Layer 7 of a small transformer language model trained on English Wikipedia (13 layers, counted from 0, width 128).
A neuron's activation on a vector x is squared ReLU(weights . x), where the dot is the dot product.
The model reads these tokens: "ric" "ted" " Service" " L" "ic" "ence." " Its" " popular" "ity"

The vector x that enters this layer's MLP at each token. A number n stands for n times 0.053.
0 "ric": -26 17 6 -4 16 9 2 -11 -30 -23 18 -10 18 -10 -16 -3 18 -7 -2 14 55 -27 -5 5 6 6 12 28 -16 25 37 11 -26 8 -29 41 -33 16 15 3 7 -26 -6 -13 20 -14 -19 20 -6 14 9 29 -1 -31 0 32 -26 17 -25 -5 12 23 -2 22 5 -9 -18 26 -2 23 -19 6 -9 45 1 -33 -12 18 -18 -24 37 8 15 19 -12 -9 -36 -27 -14 40 -16 6 4 5 8 35 -9 -27 15 15 1 -21 -10 -23 -25 -30 53 -6 8 -25 -26 -6 23 3 -2 22 19 13 2 5 15 10 0 -16 -4 3 -40 -30
1 "ted": -24 20 -10 10 34 14 -5 -10 9 11 9 -7 11 -23 -47 12 17 12 2 19 72 5 -13 -13 23 9 -3 35 7 14 -5 8 -29 -27 -12 5 -13 4 22 -22 -25 -44 14 0 1 -6 -21 16 -9 -14 -10 21 26 -2 -29 21 -4 -9 -28 -8 18 17 -16 -5 -4 0 -7 33 9 43 -16 25 -6 45 -19 -25 -1 7 -1 -1 -2 1 -5 -7 -19 -9 -6 -10 -2 27 10 -19 7 -1 23 23 -24 -8 0 31 -4 -14 -11 -27 0 -8 23 8 -11 -13 -26 -16 35 14 -27 9 13 -18 -1 20 44 24 -5 -24 7 0 -12 -44
2 " Service": -27 -13 -10 3 -34 -17 -45 13 -31 18 -2 13 23 -9 -23 -11 20 14 -11 16 94 -11 -6 -2 -15 26 -15 -5 13 7 8 2 5 11 -24 12 38 -4 -14 -11 -19 -38 -25 -23 -7 7 -3 21 4 -4 11 -6 14 -10 -27 5 -12 34 -38 -18 -11 -2 -4 -26 -5 -29 8 22 2 8 -11 3 -8 29 -29 -26 27 -2 -1 10 12 12 -34 -15 -28 -19 -6 -5 9 1 -24 -23 -12 33 7 17 2 -15 14 40 -12 23 14 -8 -1 -11 13 8 -11 6 -11 9 -3 4 -16 1 39 -6 4 -9 -8 4 28 7 13 -19 -3 -9
3 " L": 1 1 11 26 -39 -2 -33 -7 -5 46 -2 7 13 -11 -27 -30 21 10 0 2 32 7 7 23 -10 5 -13 4 -5 54 -17 -4 -8 19 -3 0 6 -17 -2 -24 4 -17 -58 7 -10 0 -14 28 -9 -25 24 -51 15 -21 -27 -6 10 6 -20 -28 -41 -11 -12 -19 14 -43 5 3 -6 -21 -4 -18 -5 44 15 -22 42 -44 -3 2 6 0 2 -5 -15 4 -9 -33 4 0 0 -7 -4 20 -16 0 -11 -1 -24 29 9 -16 -12 -10 12 11 1 -37 -1 18 13 2 -9 14 -30 -13 50 -10 -11 6 -16 5 44 26 -5 -7 -28 18
4 "ic": -12 -5 16 20 2 -28 6 5 4 -25 44 2 18 1 -41 16 21 10 -12 -14 44 -3 -48 58 35 2 -8 38 -28 15 9 -20 -12 -4 -23 -9 -14 19 11 -5 16 -9 -43 0 9 26 4 29 -21 0 20 30 -3 18 -10 29 27 -17 -27 19 52 4 -22 26 5 -26 -10 2 -23 29 -12 12 17 7 3 9 -14 2 20 9 27 -17 -6 -9 2 -10 16 5 9 24 1 21 -4 -3 18 14 -37 15 21 6 -20 4 -21 -25 -23 -6 2 -23 -3 -41 -1 22 -5 31 7 -9 11 -28 -17 19 27 6 42 -2 24 -17 -1 4
5 "ence.": 18 13 -1 -4 51 20 -23 14 -4 9 14 -8 18 9 -12 -7 -9 -1 9 2 26 15 -8 49 -2 -13 6 -7 -1 2 -2 -5 10 4 23 -3 12 -18 20 -36 -1 -9 3 12 -10 8 -1 24 20 -24 -1 -24 -12 -62 -13 -13 1 0 -8 6 -63 11 20 -21 -11 -25 13 13 -26 -11 -4 -29 -15 44 11 -2 21 18 -51 6 10 4 -21 -2 -22 -37 -29 -18 11 -4 11 -19 15 26 -8 34 -2 -3 9 42 -11 27 12 -7 10 27 42 1 -10 -26 -6 -16 6 -10 -51 -17 35 0 0 -5 -30 17 -5 7 -13 -1 -16 -9
6 " Its": 3 -7 -24 10 14 -15 -17 7 -6 -10 13 -11 15 1 -30 5 -17 -13 7 5 22 16 7 -8 36 -2 8 -28 -11 10 9 -5 -11 11 17 6 51 -24 44 13 25 -14 -14 -45 -10 9 1 4 14 19 3 -6 15 -12 -3 -14 1 42 29 -15 -29 -12 -8 -40 -12 -15 1 14 6 13 2 -8 1 3 -39 7 21 22 -24 -6 0 12 9 5 4 -33 -16 8 12 15 -11 -12 7 -12 10 30 -1 -14 -1 26 -3 29 15 13 14 32 10 -11 -16 -23 1 2 -14 32 -80 -18 27 -10 -21 10 7 5 17 25 -8 -2 -6 20
7 " popular": -19 -20 5 -24 18 18 22 -12 -4 -13 -5 -20 5 -15 1 -7 -6 -30 24 -13 46 15 24 -2 12 -8 -14 23 17 11 -18 -22 10 14 -3 -13 22 -36 32 -17 16 18 11 -13 -2 21 -33 1 1 1 30 17 25 -15 7 5 10 3 -26 -35 1 -4 14 -28 -13 18 10 25 3 22 13 12 -26 13 -65 -4 -4 4 -6 10 19 14 3 18 12 32 15 11 -3 6 -4 3 16 -9 5 9 28 -12 10 35 20 -12 11 -10 4 26 5 21 -29 -2 -21 -3 12 17 -49 -10 18 -34 -22 -25 16 -9 12 28 -13 -16 -20 -6
8 "ity": -19 -9 0 -8 22 -2 -19 -8 -12 5 9 -7 18 -2 -18 -8 -17 20 -8 -1 47 19 -3 -9 4 14 5 10 33 -4 -3 1 -15 9 -11 -9 -9 -30 -7 -21 -12 -29 3 -5 -2 17 6 13 14 4 14 29 -2 -20 6 -6 2 2 -24 -34 -13 13 16 -40 -10 2 18 38 4 16 -7 -11 -22 27 -68 -4 -2 -17 -14 19 3 16 18 14 20 20 -24 -1 -16 -10 -1 -4 6 11 11 -1 -5 -7 7 50 17 26 7 -15 -11 4 0 19 -27 -18 7 -6 8 2 -65 -25 9 0 -17 0 -11 0 4 32 0 -9 -21 -8

Each question shows the input weights of one neuron of the MLP. A number n stands for n times 0.0046.

n104: 7 -30 -21 19 -6 40 3 -7 -22 13 42 0 0 -18 -3 18 20 5 11 -8 -9 -15 -15 -15 -14 -22 35 10 -52 -53 9 -29 10 15 14 7 11 30 -14 -3 21 23 28 16 5 -11 5 27 77 -17 -7 18 1 17 28 15 -12 20 -14 -28 15 15 -30 4 -5 37 -3 -25 -23 3 -12 15 16 2 49 14 -5 -5 17 24 -3 -31 50 -6 -35 13 15 -3 -20 22 25 -13 15 -6 -14 30 16 29 -22 -4 -19 12 -9 -7 23 53 3 -2 -35 -32 -7 -7 -1 -26 6 -4 44 17 5 -13 -27 -28 -19 -8 4 14 41 -9
On which token does it fire most? 5 "ence."

n76: 23 -49 37 9 -24 -24 0 14 31 34 -3 -3 -41 -2 5 -37 -27 -11 -28 -35 -16 -2 18 19 -11 -12 11 -8 9 -3 2 -6 -11 29 13 7 -31 -5 -39 -3 34 -6 -6 -13 -36 21 -1 7 8 3 -10 -5 5 26 -2 11 6 11 -16 -19 -11 -20 45 15 7 4 1 51 -15 5 -20 43 -42 1 24 -21 0 -16 -9 -7 5 -2 0 -2 -11 3 17 16 -22 -11 3 -20 11 35 -12 -25 16 -1 -17 -6 -2 -21 -1 18 8 22 7 -2 27 -25 1 -23 -11 7 25 9 -19 -1 3 -13 -20 -18 -9 2 -15 29 1 -10
On which token does it fire most? 3 " L"

n437: -3 -7 -21 8 -8 1 -19 19 -26 -4 15 35 -6 -27 -6 9 6 15 16 -16 -15 -30 -25 -4 -14 50 -2 18 14 3 8 -16 -11 -21 17 5 -13 -9 -45 -6 -4 20 31 32 -18 -14 38 34 26 -4 -28 -5 13 32 -12 -24 13 28 27 -41 30 17 -26 -4 -9 26 4 -1 2 6 -17 -33 -13 4 2 -14 4 24 -11 10 -45 -11 -4 23 -65 -12 -22 -22 -33 -11 -4 1 -5 42 44 27 32 20 12 -2 -5 4 -31 4 -11 -1 14 33 -1 2 -22 -35 1 -9 11 -15 -11 16 29 3 24 14 13 -15 -22 -10 -5 -48
On which three tokens does it fire most, strongest first? 1 "ted", 2 " Service", 0 "ric"

n125: -12 -20 -19 20 -2 23 3 -48 17 -18 -7 -40 -7 -7 -23 22 19 -19 -6 5 8 -40 8 -26 47 28 15 -3 -13 -5 -1 1 -8 13 -14 -33 -43 3 13 8 28 -4 16 -9 17 -15 -10 19 23 -29 -10 39 5 18 -11 -7 8 32 -2 -7 21 2 52 18 -27 44 -35 -19 -5 -5 -6 -4 7 -21 -14 9 -9 24 15 -33 1 3 -6 16 24 -11 -7 -39 0 29 24 -7 -3 -19 -21 14 1 -12 36 16 -3 24 43 -28 -4 23 -21 22 5 20 -18 2 21 -20 0 53 22 -28 -4 -1 -11 0 -60 -9 -44 14 14 -20
On which three tokens does it fire most, strongest first? 0 "ric", 1 "ted", 7 " popular"

n6: -20 -11 -19 17 21 -14 -8 -34 15 8 18 5 -35 12 15 -24 -11 17 32 -9 -13 18 -43 30 46 13 -7 -5 -26 -48 11 20 -8 1 27 12 18 46 -27 36 3 25 24 -3 18 10 26 24 9 -1 -28 32 2 36 -19 -7 10 -23 1 -23 17 4 27 15 -51 0 -12 -32 32 -42 -32 25 2 2 8 -18 -16 17 11 25 -48 -5 -12 25 -35 -25 4 -38 20 -21 10 29 28 -9 16 -20 -25 -36 -33 -9 -10 -20 -8 16 33 -13 -1 -5 -21 9 24 -6 25 -22 -8 -1 14 39 4 10 32 -54 -10 -59 6 20 1 -3
On which token does it fire most? 1 "ted"

n113: -4 2 6 24 -5 -46 34 -12 -41 -15 -29 10 -32 -27 4 32 -11 -1 -9 -11 5 -25 12 -15 16 15 35 -14 -37 4 21 -3 -28 9 -9 -18 -34 -16 -30 3 -19 16 9 23 -5 -13 32 -3 -14 -1 8 7 28 0 19 49 7 44 -4 17 3 2 4 21 4 -4 -14 25 19 -1 -3 -34 5 -16 34 -3 -18 16 19 -28 35 -34 1 -14 -31 -6 -39 20 34 -17 -36 -13 10 -20 -9 30 -35 36 11 -20 -39 1 -3 34 -1 24 -7 -22 34 11 12 30 -3 6 31 25 1 43 14 24 20 -49 -15 -14 -6 8 15 5
On which token does it fire most, and how strongly? 0 "ric", at about 1.7

n42: 9 10 -14 3 0 30 -4 4 16 25 -26 -20 -2 -31 -5 4 -2 -22 -5 5 -27 11 -19 -30 5 22 11 -5 15 7 -19 12 -7 -15 4 20 -12 -15 -3 -21 -33 4 -13 -19 -9 -39 32 9 33 -5 26 -6 -30 9 4 -7 -11 19 -22 30 16 15 -18 -7 3 -2 -4 2 34 9 -10 0 -15 -7 -18 -4 -6 13 3 -41 14 -3 -22 24 -19 -28 15 22 -7 14 -18 32 2 -4 33 6 -18 40 26 -27 8 22 -10 18 -20 6 -1 10 5 22 -12 -7 -3 -17 1 -37 5 -2 22 -5 30 9 2 3 -25 2 3 28
On which token does it fire most? 1 "ted"

n297: -24 -29 38 -1 -10 20 42 2 -7 -22 -28 -14 -8 8 14 15 27 20 -17 9 5 22 4 -9 -6 8 -8 -6 5 -32 15 -14 -45 -13 18 4 -32 6 -25 -36 -53 17 22 -4 3 -11 2 40 22 4 -26 17 -30 -23 -11 -37 2 -7 -8 -61 -20 23 18 -2 20 23 11 4 -38 -19 -9 -16 6 -41 -7 -6 32 -1 12 -17 -2 1 3 -8 6 -9 11 1 22 -20 -7 1 26 15 41 -5 -41 4 -23 -5 -12 16 22 -33 10 5 7 -8 -34 23 -2 -18 20 5 -12 39 -12 -13 -17 11 -11 -24 -26 -10 -19 7 18 16
On which token does it fire most? 8 "ity"

n206: 28 -1 -46 10 -8 13 10 -27 28 -25 10 -12 -15 8 -8 -6 22 7 19 -17 -33 1 -17 -31 9 -17 9 6 5 -27 -22 21 -15 2 -9 4 -22 -15 11 -26 -12 15 17 -8 -21 -23 9 36 21 -2 12 -18 -1 -4 7 -3 -3 35 8 8 12 -28 -18 21 -23 18 29 -11 7 2 14 13 -2 8 -17 -7 -8 12 -15 -31 9 -7 16 19 -18 -6 38 2 -37 6 23 20 18 -10 8 -4 -19 7 27 15 -17 28 -10 -12 -11 16 4 13 -3 -6 42 -31 -20 -24 3 2 18 17 -8 -31 -18 36 -37 8 11 21 -20 10
On which three tokens does it fire most, strongest first? 5 "ence.", 6 " Its", 8 "ity"

n445: -7 31 -3 -12 -14 -6 -4 -23 -7 -4 11 -56 12 16 15 21 16 -8 6 -37 -3 3 1 -17 20 -5 3 20 14 -12 23 -48 -3 -3 15 11 -27 19 4 -14 -8 71 -28 -29 5 -48 31 9 -25 -53 4 5 8 18 16 9 -29 -25 29 8 17 -10 3 37 10 29 -6 -16 22 -28 52 7 38 -20 16 25 -28 -40 31 6 -15 -21 13 -35 10 13 13 -23 7 5 25 46 -57 -1 25 26 5 4 24 -3 -48 29 13 -5 46 5 10 19 9 39 15 -1 -27 -29 37 -12 23 20 -30 -26 3 12 3 -1 -1 -9 7 25
On which token does it fire most? 4 "ic"

n189: -1 -18 3 34 3 7 -22 8 -51 -17 1 4 10 0 12 45 -22 -4 13 4 -26 30 -2 -20 -17 45 -3 29 -18 -13 54 -13 -5 14 18 -5 -59 20 -14 -26 33 -7 37 3 -28 31 -5 -5 10 -4 -2 32 -12 20 -50 35 19 6 8 -35 24 -7 -31 19 28 15 22 -21 32 40 -29 -5 30 -28 6 33 -17 24 21 8 -24 -8 -4 1 -17 13 9 -16 4 23 47 -3 -5 13 4 46 45 1 26 -13 11 -33 -1 -15 20 -7 8 4 19 -25 -21 8 -37 37 21 -5 8 22 16 -4 1 -28 20 10 17 23 10 -31
On which three tokens does it fire most, strongest first? 4 "ic", 0 "ric", 1 "ted"

n399: -15 -41 -22 6 -9 22 26 15 31 2 21 4 33 2 34 1 22 -3 8 -42 -49 2 11 27 -1 13 -5 9 21 24 -4 36 1 -12 32 -14 -48 4 -1 16 6 6 16 2 -19 42 -18 6 -13 9 -10 72 5 23 48 24 -37 14 19 -31 53 13 1 1 20 23 -20 -24 -26 -39 13 22 20 -2 -23 9 -22 6 38 14 -26 6 30 -10 -4 -3 14 -12 2 -26 -16 8 44 9 -10 31 -16 55 -8 0 4 -8 -14 8 48 51 -34 8 17 32 -2 4 -9 26 -11 25 -10 54 20 -22 30 -1 4 2 31 -28 24 -14
On which two tokens does it fire most, strongest first? 4 "ic", 7 " popular"

n274: -15 2 6 -20 -11 -34 -14 -2 -13 -28 10 -7 -34 13 -19 11 -21 1 3 -16 -2 14 22 -36 3 58 12 -22 -9 -14 22 11 -19 21 15 -15 6 13 -16 -9 37 10 -15 4 12 -13 -13 -39 37 1 9 13 -15 12 -28 19 -26 17 -14 -39 35 -29 -6 -10 -26 1 23 27 -23 -4 24 -5 -23 -27 -9 -17 -16 1 4 -27 10 -31 -16 -15 -34 4 9 17 -19 -24 15 10 -32 -2 2 -23 -19 -11 -33 13 -4 7 -31 7 37 26 27 33 9 18 -50 1 12 6 -5 -7 20 2 10 -18 8 21 18 -14 19 42 22 13
On which two tokens does it fire most, strongest first? 2 " Service", 6 " Its"

n230: 16 -1 1 32 -18 6 2 -25 -28 2 25 -27 0 10 33 -34 -49 -15 0 23 -9 -1 -9 -5 16 54 1 -41 15 21 -15 15 7 -5 27 -11 -13 20 -7 -49 -31 20 -1 -19 -37 -11 10 -20 17 -15 6 -8 4 25 -12 23 15 17 -32 -12 37 28 5 -11 -5 3 31 -14 38 -7 -22 22 46 -14 -22 -8 16 17 30 -27 -39 4 -3 -22 7 16 -16 12 10 -37 28 -13 -22 20 -1 -36 14 -12 1 2 -4 15 10 22 -25 -4 4 44 14 10 -17 -36 10 13 -3 -2 -7 2 -21 1 -5 3 7 18 -6 9 -5 -6
On which two tokens does it fire most, strongest first? 8 "ity", 2 " Service"

n102: -1 -13 -19 3 -13 29 17 -16 -21 -17 1 5 -15 32 7 4 54 9 17 -22 -23 -6 23 2 3 31 -2 -23 9 27 0 9 -25 -46 14 -23 -3 -29 -19 -25 7 9 5 0 -51 -31 50 6 -10 -29 -9 8 -2 12 -20 1 48 -1 32 -28 18 -17 -4 -2 -35 -10 19 -25 18 -14 -40 2 -3 17 4 -10 3 5 14 26 -9 -5 16 -22 -40 -37 -35 -6 -8 -53 -25 53 15 3 -22 -11 54 26 17 2 7 7 17 48 -10 5 -38 5 7 40 10 -6 -25 -13 -18 0 16 13 12 -11 -8 5 9 -26 1 28 -19 25
On which token does it fire most? 3 " L"

n336: 5 19 -6 -23 -44 -31 -46 -35 -14 -11 -24 -4 4 -12 11 19 7 -34 -4 -18 20 13 15 -8 -5 6 -9 -11 21 8 5 11 16 12 -2 -50 -42 3 -31 20 9 27 -17 -22 23 7 -3 -13 -3 2 5 34 -5 33 -27 3 15 13 -14 -1 21 9 5 11 -14 43 1 -30 -5 -58 18 6 -4 -17 9 -22 -6 -7 -9 7 -19 -1 14 2 -22 -8 -10 -8 18 16 -17 -10 22 9 30 19 11 -5 -14 16 -26 22 -5 -7 -7 8 17 -24 55 1 -4 -19 -33 -20 27 14 -25 4 -7 12 6 -40 25 -19 15 30 -7 -5
On which token does it fire most? 2 " Service"

n91: 15 -12 21 4 19 10 -1 22 8 -7 -9 53 -14 -6 33 -1 -23 -21 9 -7 -20 1 29 -17 31 -18 33 -16 6 -6 -11 28 -17 32 12 5 -53 3 5 -41 5 -14 -29 -20 -18 15 -17 10 14 3 18 -19 -31 8 19 12 3 22 10 17 30 -14 -39 11 20 20 9 9 16 17 17 -35 -13 -24 8 24 -10 17 15 15 -23 -10 28 -14 -55 1 -15 -20 -4 6 18 -16 5 -10 3 19 -28 51 -13 -10 39 8 8 -26 -15 36 15 32 31 -14 -16 8 11 -18 -10 -23 6 50 -11 -56 -15 36 15 -22 2 39 0 -2
On which token does it fire most? 5 "ence."

n369: -14 5 -6 34 -8 -2 -5 -35 27 3 2 17 -11 -26 3 -35 -6 5 17 -5 -11 -9 32 -15 12 -16 -4 -43 -1 -31 -3 -41 23 1 45 -29 -36 -11 7 -24 -13 11 35 17 -31 21 -32 -5 -16 -19 -1 -5 -23 11 11 -13 10 17 -2 -8 19 43 34 -19 12 36 19 -4 1 -1 0 -52 9 -9 -2 -21 -28 49 2 -34 2 16 19 14 -24 2 39 17 -19 -20 42 -42 28 1 -15 -16 32 -13 -15 -12 -54 2 -42 6 14 32 23 22 49 31 -22 -18 -24 17 3 1 -1 -37 8 -7 5 20 -9 1 -13 0 2 -3
On which two tokens does it fire most, strongest first? 7 " popular", 5 "ence."

n295: 26 26 -9 -5 -10 -26 -38 -10 27 -16 -15 -53 -5 19 -25 31 20 -20 -18 -47 -4 -8 15 -4 62 0 10 -20 7 -14 22 -3 59 34 -16 5 -46 41 -20 13 -7 7 29 40 -14 14 -10 26 27 -17 -7 -2 -31 -10 -24 -32 -1 39 27 21 5 26 -22 18 14 41 -1 -8 -13 -58 20 -37 14 -2 37 -36 3 8 18 -57 -5 27 11 -11 -28 -25 26 -17 3 -2 30 -32 -24 -1 -20 -11 -11 -19 12 -17 -39 17 -22 -48 19 20 -13 -14 32 -10 11 -4 -11 -48 4 17 22 46 6 32 10 -4 -22 -25 23 -24 14 55
On which token does it fire most? 5 "ence."